Layer 6 of a small transformer language model trained on English Wikipedia (11 layers, counted from 0, width 64). Numbers have three digits each and are written without spaces.
A neuron's activation on a vector x is GELU(gate . x) times (in . x), where the dot is the dot product.
The model reads these tokens: "distinguish" "ed" " Professor" " as" " he" " attempt" "s" " to" " turn" " a" " junior" " doctor" " inside" " out" " and" " make" " him" " " "s" "w" "al" "low" " himself" ".\"" " K" "ather" "ine" " Sho" "n" "field" "," " "

The vector x that enters this layer's MLP at each token. A number n stands for (n - 500) times 0.0081.
0 "distinguish": 477506587734489592475212525081598630354443500396549381597407557479514352346655581435378720527606397541505637684393625451642357681481723642611691571277509686447469690597432662325439607565582628
1 "ed": 559309289625538173441269539463504539309388438420546534569623394560613404395536611409412587494463558607369610731418518308712406569468459524580607312463462758766597578679303535480552557435454430
2 " Professor": 533307668365636222601220631347393422597516503458617418367704481264473522463608646570500553487420357484509502678562348419512384546694432273561530730524797642569358510622422385306453663455638747
3 " as": 462483555691454320912271720330539606365544572375611684583543625447597322432774441477564646691387417356573457513497295551409628765431450393503598573386522421350281357446517329394465507324393620
4 " he": 488507479591700543802474721309507557440361550503704357459440402659775554472587343451626387527381512473414275482432535345574653548623409633518497552546867506452252372396327440604391477195470677
5 " attempt": 617544344588599408790661587144534634352450394324431458326585656484660483499706453361542501515585441761548457598463421281426405618505609533601626420614839430622565368621202573429504496380512352
6 "s": 659532547766770206486364390442517774359460566469425682494750457422630349397591193309415682535570381580437544638567509396463576458480266637552550605454594345573565465525359582416393543314548453
7 " to": 574222428488514184839477414365412630403493390410457584602407549570708551334551362406479690503391472475514391491319554465599688451731414593520462661664765372602329502438477653533437352534730619
8 " turn": 510545230625388309757513485211598729422401421315666645385542490446518361577660373328615618481548330594411551393392542580546717535542716639684586406665698488565571370531272447360566567525424262
9 " a": 582596630533565206844545425423511634400684466231348449493661634565662497483495434427626606453427468558607485607302440532367578404566429576313475538488604564579314626495264809475482519265311689
10 " junior": 589448574488816320667448679564617706381686414352731304449559424281641485588774504349643410610439348424460559600346225600596506592747510386516448526412516605552357654677336559435471484337465668
11 " doctor": 617413609439719388513491616241339454647527433417687494419541493294703539366650332477513541435561468651270582630441517372560435498789468333483676592321806633431309477432405400486499384458764745
12 " inside": 569324400608517029641554469380755596394496496430738610539375504335503404384634432373579469500349473586390372325461347503510594495834562444442525664474457537613430548407451611276684482552628470
13 " out": 715487445564646149612733270387442596506552486201500676554534348320553323373509450320715558612346498565388416351535307448423503619579436616428547605526573556696421457552639653267554483377497502
14 " and": 608573435555505038899456328328576547289391422408446481589438475383625520364401332499605681441520637547370301603497528629539463658600431557411523530547589647488391494630634436474356466419597684
15 " make": 484577485699404248726524632236564719323476514200804548491555419272550417624375346424561786670440438577393373429399538596498782514516627638535600615614630522647504531519613638335560451330432481
16 " him": 501575319472493245664396500385511657366423509323429619520668721407748374408622338298564542447575585580326411564348470451416621453755340651520381448452659574664262511384264583433616625337575572
17 " ": 872398512625575496700539397433501450460692541358685468459477410454650492324565408540551590391522490598617778178463447522353713552586506572444556308512767535562541380562688423429461671405520458
18 "s": 601456487750587196495483300777671738362637656384484773619480431390620318466535110347469661573579436551492544374512508443471566356410281550468540479367488410552650369475385624492419497387408657
19 "w": 573483422417830345563569291616665685454600443390767581640363261425647402373492389546524688517506693599409377563476352635571583525413451507433486266420743678581593389430258647508586512605377770
20 "al": 591466489649543353505332278737671632349340635255731397648512667278432442407480216381526503601506570472350518517474379569349371306652511597548471233460485662798638611344364431542335502515490528
21 "low": 622520417528619171482655349300587582411497415350791439456574570361452281409719381424604534585537664614365591458382596549592518540426586559519560297441651762587445533561132347409501551522533568
22 " himself": 560602294520684254538424587410554638510434455379441573509577570422678410499693328346563561496499683560286420497342596426476671560740416641589410524536706653627244493335181409406648553395568445
23 ".\"": 483604474589488163514423618412460445600347426449611336703611341639471654399789592494376479435510408564602492505484253562281495662681504471761629626548850610555434365558343547371443430278479475
24 " K": 652405512662666628611699507484731746541581484657580614447438414388679586517326390578660492248509626432521291578366517479526581585530411338170640565462576592413470430524260554309357691414345639
25 "ather": 594436521478637372459397353610361792321543463682645412319569551373302553603615320478566525679503424461386574702307326645410588596346463426377537632569711737716578426363238421446504517477357716
26 "ine": 579389532582617229521316427559451601301387583556716402493749545482422563585471451356602435630419576475414523466461426515338548598498527726501554593586659703668323503242086255482509565463469489
27 " Sho": 497382483575482597676675507304452497612428565332786470545241443536565401440391286676553524360605629433449452436577240347394722502532518468482562421816605485559425614444143525332702620457600521
28 "n": 591464513582594255409429440643542673350453434645614574451498479396648510432513265518441519665424562611443502607453626701470612537305507442460742419502654802561522428264053487517512510424346380
29 "field": 631430581526665153487475602276431682325448436591800499507686531472343515440660360460572347690571522544400633460442514616565590588426485551534494366582692603492483472501084349417517446417354472
30 ",": 476534450469566026605249509509624525297595541424555345374407465457452550281646361426529486543560580471509462613390439536365617745365274409264552709495725672445458418442501519293485362413421347
31 " ": 864411503643581555710500428434506499442652526429671419472365398516583453338546388582551558439446494536657769159438366475398727472384503589430537342482807459532515382545696475420484697452444496

Each question shows the input weights of one neuron of the MLP. A number n stands for (n - 500) times 0.001.

n71 gate: 410640356560499541362462454490626492489448389351613551537588497569459792456535752471498523509654526730429637541307633572516612453788531512612558388376592416440347498514633570506578426442492300
n71 in: 473577539576718557352622544365551474556498401524660434545620667493640577659504403348601554461583423504563555394306311451625523385503513583533504532384471587775440431581546337457478409404480490
On which token does it fire most, and how strongly? 22 " himself", at about 1.2

n81 gate: 273735370645564602484437606454610616702479530563555511496536417631673548586435688327412792471353464502551459518667576430350564248635358666433444581464556339572417439443575522622430525418638299
n81 in: 647633282528398487595417382715445457460469614512551441675592578568467497398496520420445675601592560612546152427607439682492502447416494616504392479561699370406440330612498491540602493379465567
On which two tokens does it fire most, strongest first? 4 " he", 6 "s"

n116 gate: 395601323548499625434583581634540519567564466458455448424378618738469409396420390449233450378498567716603392445490449483480446747492543691567485654439424653551511666638627709462623642564373549
n116 in: 374399290539407557525351549512454382652510238681599387543425651726547598462648408503416413477528506285611396411614431487644583739454565651521425771528502379476568330611444347573441681295507450
Which token does this neuron like most? 20 "al"

n168 gate: 573539414590476489461407752466676442526567503371428501411578402546519482319505460531267613454560636581608420570516543476429456474745540474424627534610481326457466483432791430378434392543564317
n168 in: 470570636608634458634564330515412481689442647540398572580492502428632734418644477537400657531537342418504724362597391490471443468433532467556593490557483673499604571349516630593421499676424576
On which token does it fire most, and how strongly? 17 " ", at about 0.63

n90 gate: 464790548310569625471502487650266419543611613781409593393461482566626545329709855507372601622440395564519608428586435364495369541529378444499407464802429308343675556611608591631371762865461219
n90 in: 682497380585259557516432463654538509341632364586470448506620376308508122644340344649397475310182487495602293725570668348393745642438755679408510397272443572465381555524589459421355533384452677
On which two tokens does it fire most, strongest first? 23 ".\"", 5 " attempt"

n105 gate: 495619503489473412559420384449441403509591416344550517517525567554508515567430566248376354525519703546619525543370361456447435622597514622517586522211373603611560458613530456417492281612669387
n105 in: 608604480447538430470581628589399429502642453592567541484535363467641357540356554432543336538630651403622479554532626613476597518626517302684512500652544603466540517691528544525467424649460587
Which token does this neuron like most? 10 " junior"

n180 gate: 561474370610405501420656358591410399502465451679455583279342462647541323631548491490535385391449389635424274318445564749559686329517232531583438431408434499498358696573408525439520443660497499
n180 in: 559469611622459373467553327452516356675407455543499599502240586620508491630497438534546411525567469627544445295413284544590554418375565572470434253477381641660610508469449401340514646589308382
Which token does this neuron like most? 12 " inside"

n18 gate: 563713432714392497374503513540470250345600596326330379435339639312525431615508473564575385474334468584378390603605437592525462380645660560477471295539525445325583451760447582617582509604446706
n18 in: 398727528246663359494508538389514500274478504450649521442623621564514545261656482628348381241645489416459566509518709587447684424543229570551624341650550621403359549501494270512516403525589366
Which token does this neuron like most? 14 " and"

n27 gate: 566643512385546421287523550464333619515478499493566354324511548772588287452380355372324609456284333613486278242636498354548224558433351598660454354557517592527440420524544371623529555598434664
n27 in: 474537369308740403224418315384421520416529462498482534394569562629521310373558623291506686486297415513552328320413515429264392593534573434648513328290635649553550425480482327436415476581483604
On which token does it fire most, and how strongly? 21 "low", at about 1.1

n21 gate: 288497545584283547384514736632600372604658574517570600304513516677520435722493524371376439487277479506567306441452505471332479399618411734449470680282569361646428567512458595465388491646622500
n21 in: 381379406556537575380689618498563527363494477599503464606526407421387572498251465482314348496458427582558489495417474518513511503569668538629598442367535360587460689414358564367362528691656568
On which token does it fire most, and how strongly? 30 ",", at about 0.3

n78 gate: 500604548294421494461691411546467624542555646433378482539523245477469327416445455607223510305495767551511575539540414431480542630797394604623712519732446559546479525516515451609425493664313489
n78 in: 706562631483428477582652639584633626584455457340412474407497560581556371592497444489455161494537597607390702364403284435470474541646436667757647550498457563540560556491380522464501621411412576
Which token does this neuron like most? 27 " Sho"

n121 gate: 405607466487541472510497534535478379387405438619271529408255544492616567535737574428542579588480508360453487683359481820531414446497552599422474493461683510251707524658638355472472620376655564
n121 in: 476538508637521572554362299785406535312389496299473452669596501492434616511354383567624466508386523689357480588579594579589480542577328392395448355537555377509556473611518591631589619482521575
On which token does it fire most, and how strongly? 14 " and", at about 1.9

n142 gate: 632416576598511691428628479395439497733469371464495634509649636512539489483548342580461507512669390627526486330544243556519463661552630595504587535536634295483611348572412717437525731707475490
n142 in: 382538425319427567681396579381486527459575554634393624432518325509429393373528440578293523462500510761575361563539355398603513749525522678419451501662387487466436402475551627401406515443554397
Which token does this neuron like most? 5 " attempt"

n111 gate: 504464254380314499581680458693674557553424570414367611416396508671350548381339546693364501596671358417473521281603593388620485617336593459439444419434464366487619638657452438614484616495494475
n111 in: 478452420365464436393501579497409404570523525550366484320655471440310317600321454490260376465626538562569427660444511571453601690209411598565650728500409414481378431502465448508366225620475431
Which token does this neuron like most? 20 "al"

n128 gate: 550630510513635557365488458539394381468425464547557488382395618419215450297528677463436579615610531315406300551430778482341603479585264370530555501544447441252411709372590515515374524500368499
n128 in: 501430547459623548426415463410399469292638448384720488537397399362304314418737628649355559489679505365567415720491424435341621533573608582409641616617572436366441601306497480445367486398387447
Which token does this neuron like most? 30 ","

n135 gate: 430589530361574529532505557427566429640403447341527682501554514396487589496586579483545583497468436616679710471531397459548332528469551492578363538423615488538704479504577568496574423460277429
n135 in: 479511572474433442731515569449458350484598392539482509573454469566655469510600526459616403466511374518491421555455525453605587634411639593351412477515506330594540415505579335391464532526672387
On which token does it fire most, and how strongly? 5 " attempt", at about 1.2

n20 gate: 520677467675420634434482316432541439570600407388613291372622556626587609399610479654522616656580432664618554395479184395593626610415524593431463492461362388550647318474556508444601673698544526
n20 in: 338544375387319499462379457412659428555659372457467681392579496365465686456519490430641336398531631651799676488553335270544558646412529676491321609347462555474653574493516513540467434421731333
Which token does this neuron like most? 5 " attempt"

n46 gate: 354372478545519459571639652651622404551238638449238548546324431633388329630426468563373667396506315541424357608483545392514418456427480543366532399553485470597510336604491584532567467544424687
n46 in: 413380463638597572437431573718690500699514511494321590520377610620576545478450521372471343529547471507572635337565308483725431544523401573346333301545363497358551445628542655625668605651591514
On which token does it fire most, and how strongly? 18 "s", at about 0.75

n6 gate: 507742320584535516376630281513500707559405427403519459561484445446643568488395526559252670522413526503631406395514618456560575552397524333522411642670493579332348471457530446752469549511455359
n6 in: 645473466374594411359478392603477451690484527438537750590621620369536505559608498595370516368328592296528472441591654445618341530466403485587272452521566541494359589585561607628376621444559328
On which token does it fire most, and how strongly? 25 "ather", at about 0.26

n115 gate: 430689557531538400365590694689266475469564562568387498505549577522373450430573388481592415580502616502427485413432453557418594446493507732501687410599336398489479372596423420520674336589611587
n115 in: 566581446464597444590516480370610503468477450474449624478563615466386502351655637512313286570569568631336528670283634371556415492504483504441568431692523626540536391622457486813592448437633424
Its three highest activations, in order, are on tokens 29 "field", 22 " himself", 21 "low"

n151 gate: 534557668431382401426562357243254388402455538446653424226606573405614381541428673346407573483472468552278409528404688456469467711484492463480319373530346575410277763645380238567649343624386384
n151 in: 451408452558310411504515480409546319513648282654594437350420567425507534665364660640499470390523319659475637468444780506453712406610460414719521614426293577372340388450426518399350423399320536
On which token does it fire most, and how strongly? 11 " doctor", at about 0.43

n132 gate: 509720310594344772487478533444496508600479463430513467523440376703622600427619516589693460481578512495627376421537367356660540342582381727301266432513424504476473459485859517758534487557646569
n132 in: 557658575542350680408429320395527290608541456482558503484615543627443797473575367644520406646579639617632565411625170169489355539397358642381262523483501600710509454405551688407614494330638517
Which token does this neuron like most? 31 " "

n79 gate: 453443475568479498405507674516534280487475444765453490575370191421365451607519670468262452718398667536439219619490440539618522471496451568570521595617531200415534480624550410506362351556553446
n79 in: 559435569427380408524403515518541349497334462468394866540559553380322454732513531425512414510428511438637455689377588586773420563461597487521549630347530453663369374529362598418479460474521335
Its three highest activations, in order, are on tokens 27 " Sho", 19 "w", 31 " "

n40 gate: 491542398687505529528546499463607516470519524460521361357374246490597530335405540283492558548630575343243452461583627574537485298494453223388442599435539351404417735610465552376445638712528335
n40 in: 837432471735486529446367581364543494492393337444672531405522434532756414336546401349471386600536499661335539463306443326816651490388465540446535319456559389591292445608583531271692587570359315
Which token does this neuron like most? 12 " inside"

n24 gate: 422585468371436704444337488431485346325509539544301571356527246368567454258415609375397527727495623285435476592729443439524587489554476382491571533527470342453493536405565243452399416336388490
n24 in: 405650412370538431752501433406521456366485619489389730488639509624500649375342555429607366564663430451672543559463576313686447425444476403641640632363562473448472584278460363419462397211569635
Which token does this neuron like most? 3 " as"

n136 gate: 563555563558528461553396573395452365391420447560453553224429692678434546564488598577368740598654346374395500381441396453449688531600228493607585515513418370658455634301563309640475516312521315
n136 in: 566419678407354452632608554550445541402668469494547427488547355529367586439446461492697522534665620551521498527467563500653695343479487417623381444441815610445459594468445342353444325429593430
Its three highest activations, in order, are on tokens 7 " to", 4 " he", 26 "ine"

n191 gate: 540413570445352662553601513557374409652234419391346691414240621658512458465418509617382616762658460695452650474557613391618295560284421509377445549471590479475478620483638618524681506765518492
n191 in: 488610398505286498621286248404532547296466547559330492390470677590345521571281574552388522464317393608555665447459370437614422707316536530341171335364566637412516612613515529607577430520628562
Which token does this neuron like most? 0 "distinguish"

n173 gate: 536455628435441498526460600555510546371552456514512572475672576509515574578417744544497534398239569606545508334606565387595468310753272417366115535526274497535622468534381196737435487437557440
n173 in: 497367473469683471612529690411341470395486393503616713379606418427486445710594674424460293432518639775677543329526482462367430441535423720487446517493500706583423558403562391423514553433611511
Its three highest activations, in order, are on tokens 2 " Professor", 26 "ine", 18 "s"

n19 gate: 642516590533442698441400446336589314598428479463415318287636632460557467312665626656542680571523409397467508486514486370331661215473417562528519399390529361442635586498583569471353716571527384
n19 in: 451398314541570568596530540411513435505501563370351528538570585559352359361380567508614727348415540741678590454495527493445700728316553643521520586489345522285643467363504429411412597537287357
On which token does it fire most, and how strongly? 31 " ", at about 2.2

n12 gate: 411374389334488682443526531715296512480580537595554431269268330522344529423368655366515699388285587269301169580534576603347609563409470428532483438669321619170551485469484358539412512595569494
n12 in: 410315629242679493359369445588542644560473460472630357487434386415487406563413498513493420512511508514618457764609639494366670535210572329358609531543391646447741261339341610396528455654385401
Which token does this neuron like most? 24 " K"

n99 gate: 466567460366568425481539819380598506448336517629400634521518540316444492579548425558456264637568538426649550545493500562592268325440524535685566386580589566452390730367500418657507466541680294
n99 in: 599528572499496357525546600416499495579456597447509469437410392585575554611584600515563438333498474383377462364545627452332379734462386718437509642399433677520459767427389383475488441591397568
Its three highest activations, in order, are on tokens 29 "field", 22 " himself", 26 "ine"

n30 gate: 729635501516512516549439421383609346412558550617531602382556758297487549545606638536446365594371380521543711622397654537534665494525699500690492373530566463571497734523533372603397392566475458
n30 in: 388329601532610381380609483520351676517500503535469623574594674448441301614529361388510512570401363662615530318693339428571428555404488490458610411637370486516582552533446575535672554482422579
Which token does this neuron like most? 29 "field"

n35 gate: 471538359326393594632491639506498679609519469473478573420426468398503514511317711259368528618549438553631546619303750633465253377735487422508472505461524436550474567442471546493553449418681498
n35 in: 456398561581699559545370590508674511722430632497413529511716435451399582494496301512529344538338406644644337473535656676634556556380489550607483558542479656694555508562382703376633574533557609
Which token does this neuron like most? 2 " Professor"

n75 gate: 421518563359337452305657540380354258441553621548662582438693447560578421466447498320436449465594455550587449490597636429433508724664406338297300452413489460356471572404544504438532468546266530
n75 in: 527446557570551287366392449509448298481620533563432467539509305565725347482558516385500437516597535490588467659460447647417719586267606520524401667414665622491410459537615444511602529506506430
Which token does this neuron like most? 30 ","

n98 gate: 563609476511340429490580430654364234570451424415437312459466651536346484445628519673527612471556481543499442378696446576628505237537516514571406356562364646534609403789528414470475597563577289
n98 in: 450336397545573382500506536600502569424536488546388504426544505262560349507587435416501613513454521431481550527558268434357485513432549481387531515462839454555462647627436516508549493476452665
Which token does this neuron like most? 20 "al"

n86 gate: 475580582480571674506595340487500509450452693391402548428312538445528420387450341528565388822567524426530486386577507349508355441421485435413607276576474478319632430531404514489544559532435566
n86 in: 620454350625525491532555628650483393530362731476415349518598638466303501615504472508608574353439523628476458361565493678406523521448675348563467559492727613524276539565448531532462438421527553
Which token does this neuron like most? 20 "al"

n34 gate: 546529538420442518617465651836645524325555528470409393527496461823438286502486575540276484371374510510503355458579464463602598625498411454365594531561439443389585438559698538469310553436422605
n34 in: 531460609344257555425428652602496538401584473418673668591531485492366567480523485513527343564438366501422322634369305449549454400451531341326337483287558445421370402615497429457560424435607448
On which two tokens does it fire most, strongest first? 3 " as", 30 ","

n172 gate: 437728509545654689392419502362442570633279326578429383605522399516573615474612533572555499520616525609605587289513346567595394579570390478530556413469525591468476493462672716497304592586450263
n172 in: 378750467384350516437532548359767612470592568385494542316366539459511620338552485629568473480639412645452626432406261477538486457621350732512447589391387470489412435505463504508548360409637500
On which two tokens does it fire most, strongest first? 0 "distinguish", 23 ".\""

n69 gate: 632490402504477621421503524527504304397346466587541402530371430582422418472427551464552539736650535317350499610617577752577486429586383527626543615637540426291176563534520479575481397374412615
n69 in: 318629654443532604807407550418600537495567405627465331461391331616659633493347447429359430516570602446533357486461454550416298526400502636374366486545500405568674551551473340315560500612482559
On which two tokens does it fire most, strongest first? 4 " he", 14 " and"

n153 gate: 515434748488473480206558490522475360493544352542547511514540351528482514677577699493431414599518456401308799554419757604286396392408357369572420500480404496632446795376412152431594418641278331
n153 in: 427548581267364297451372362480570610325490592555332788476425477423407570602360529314387414432401462625555555573581518579616470507591447238418393611424277568462415500433424559518389379442583444
Which token does this neuron like most? 28 "n"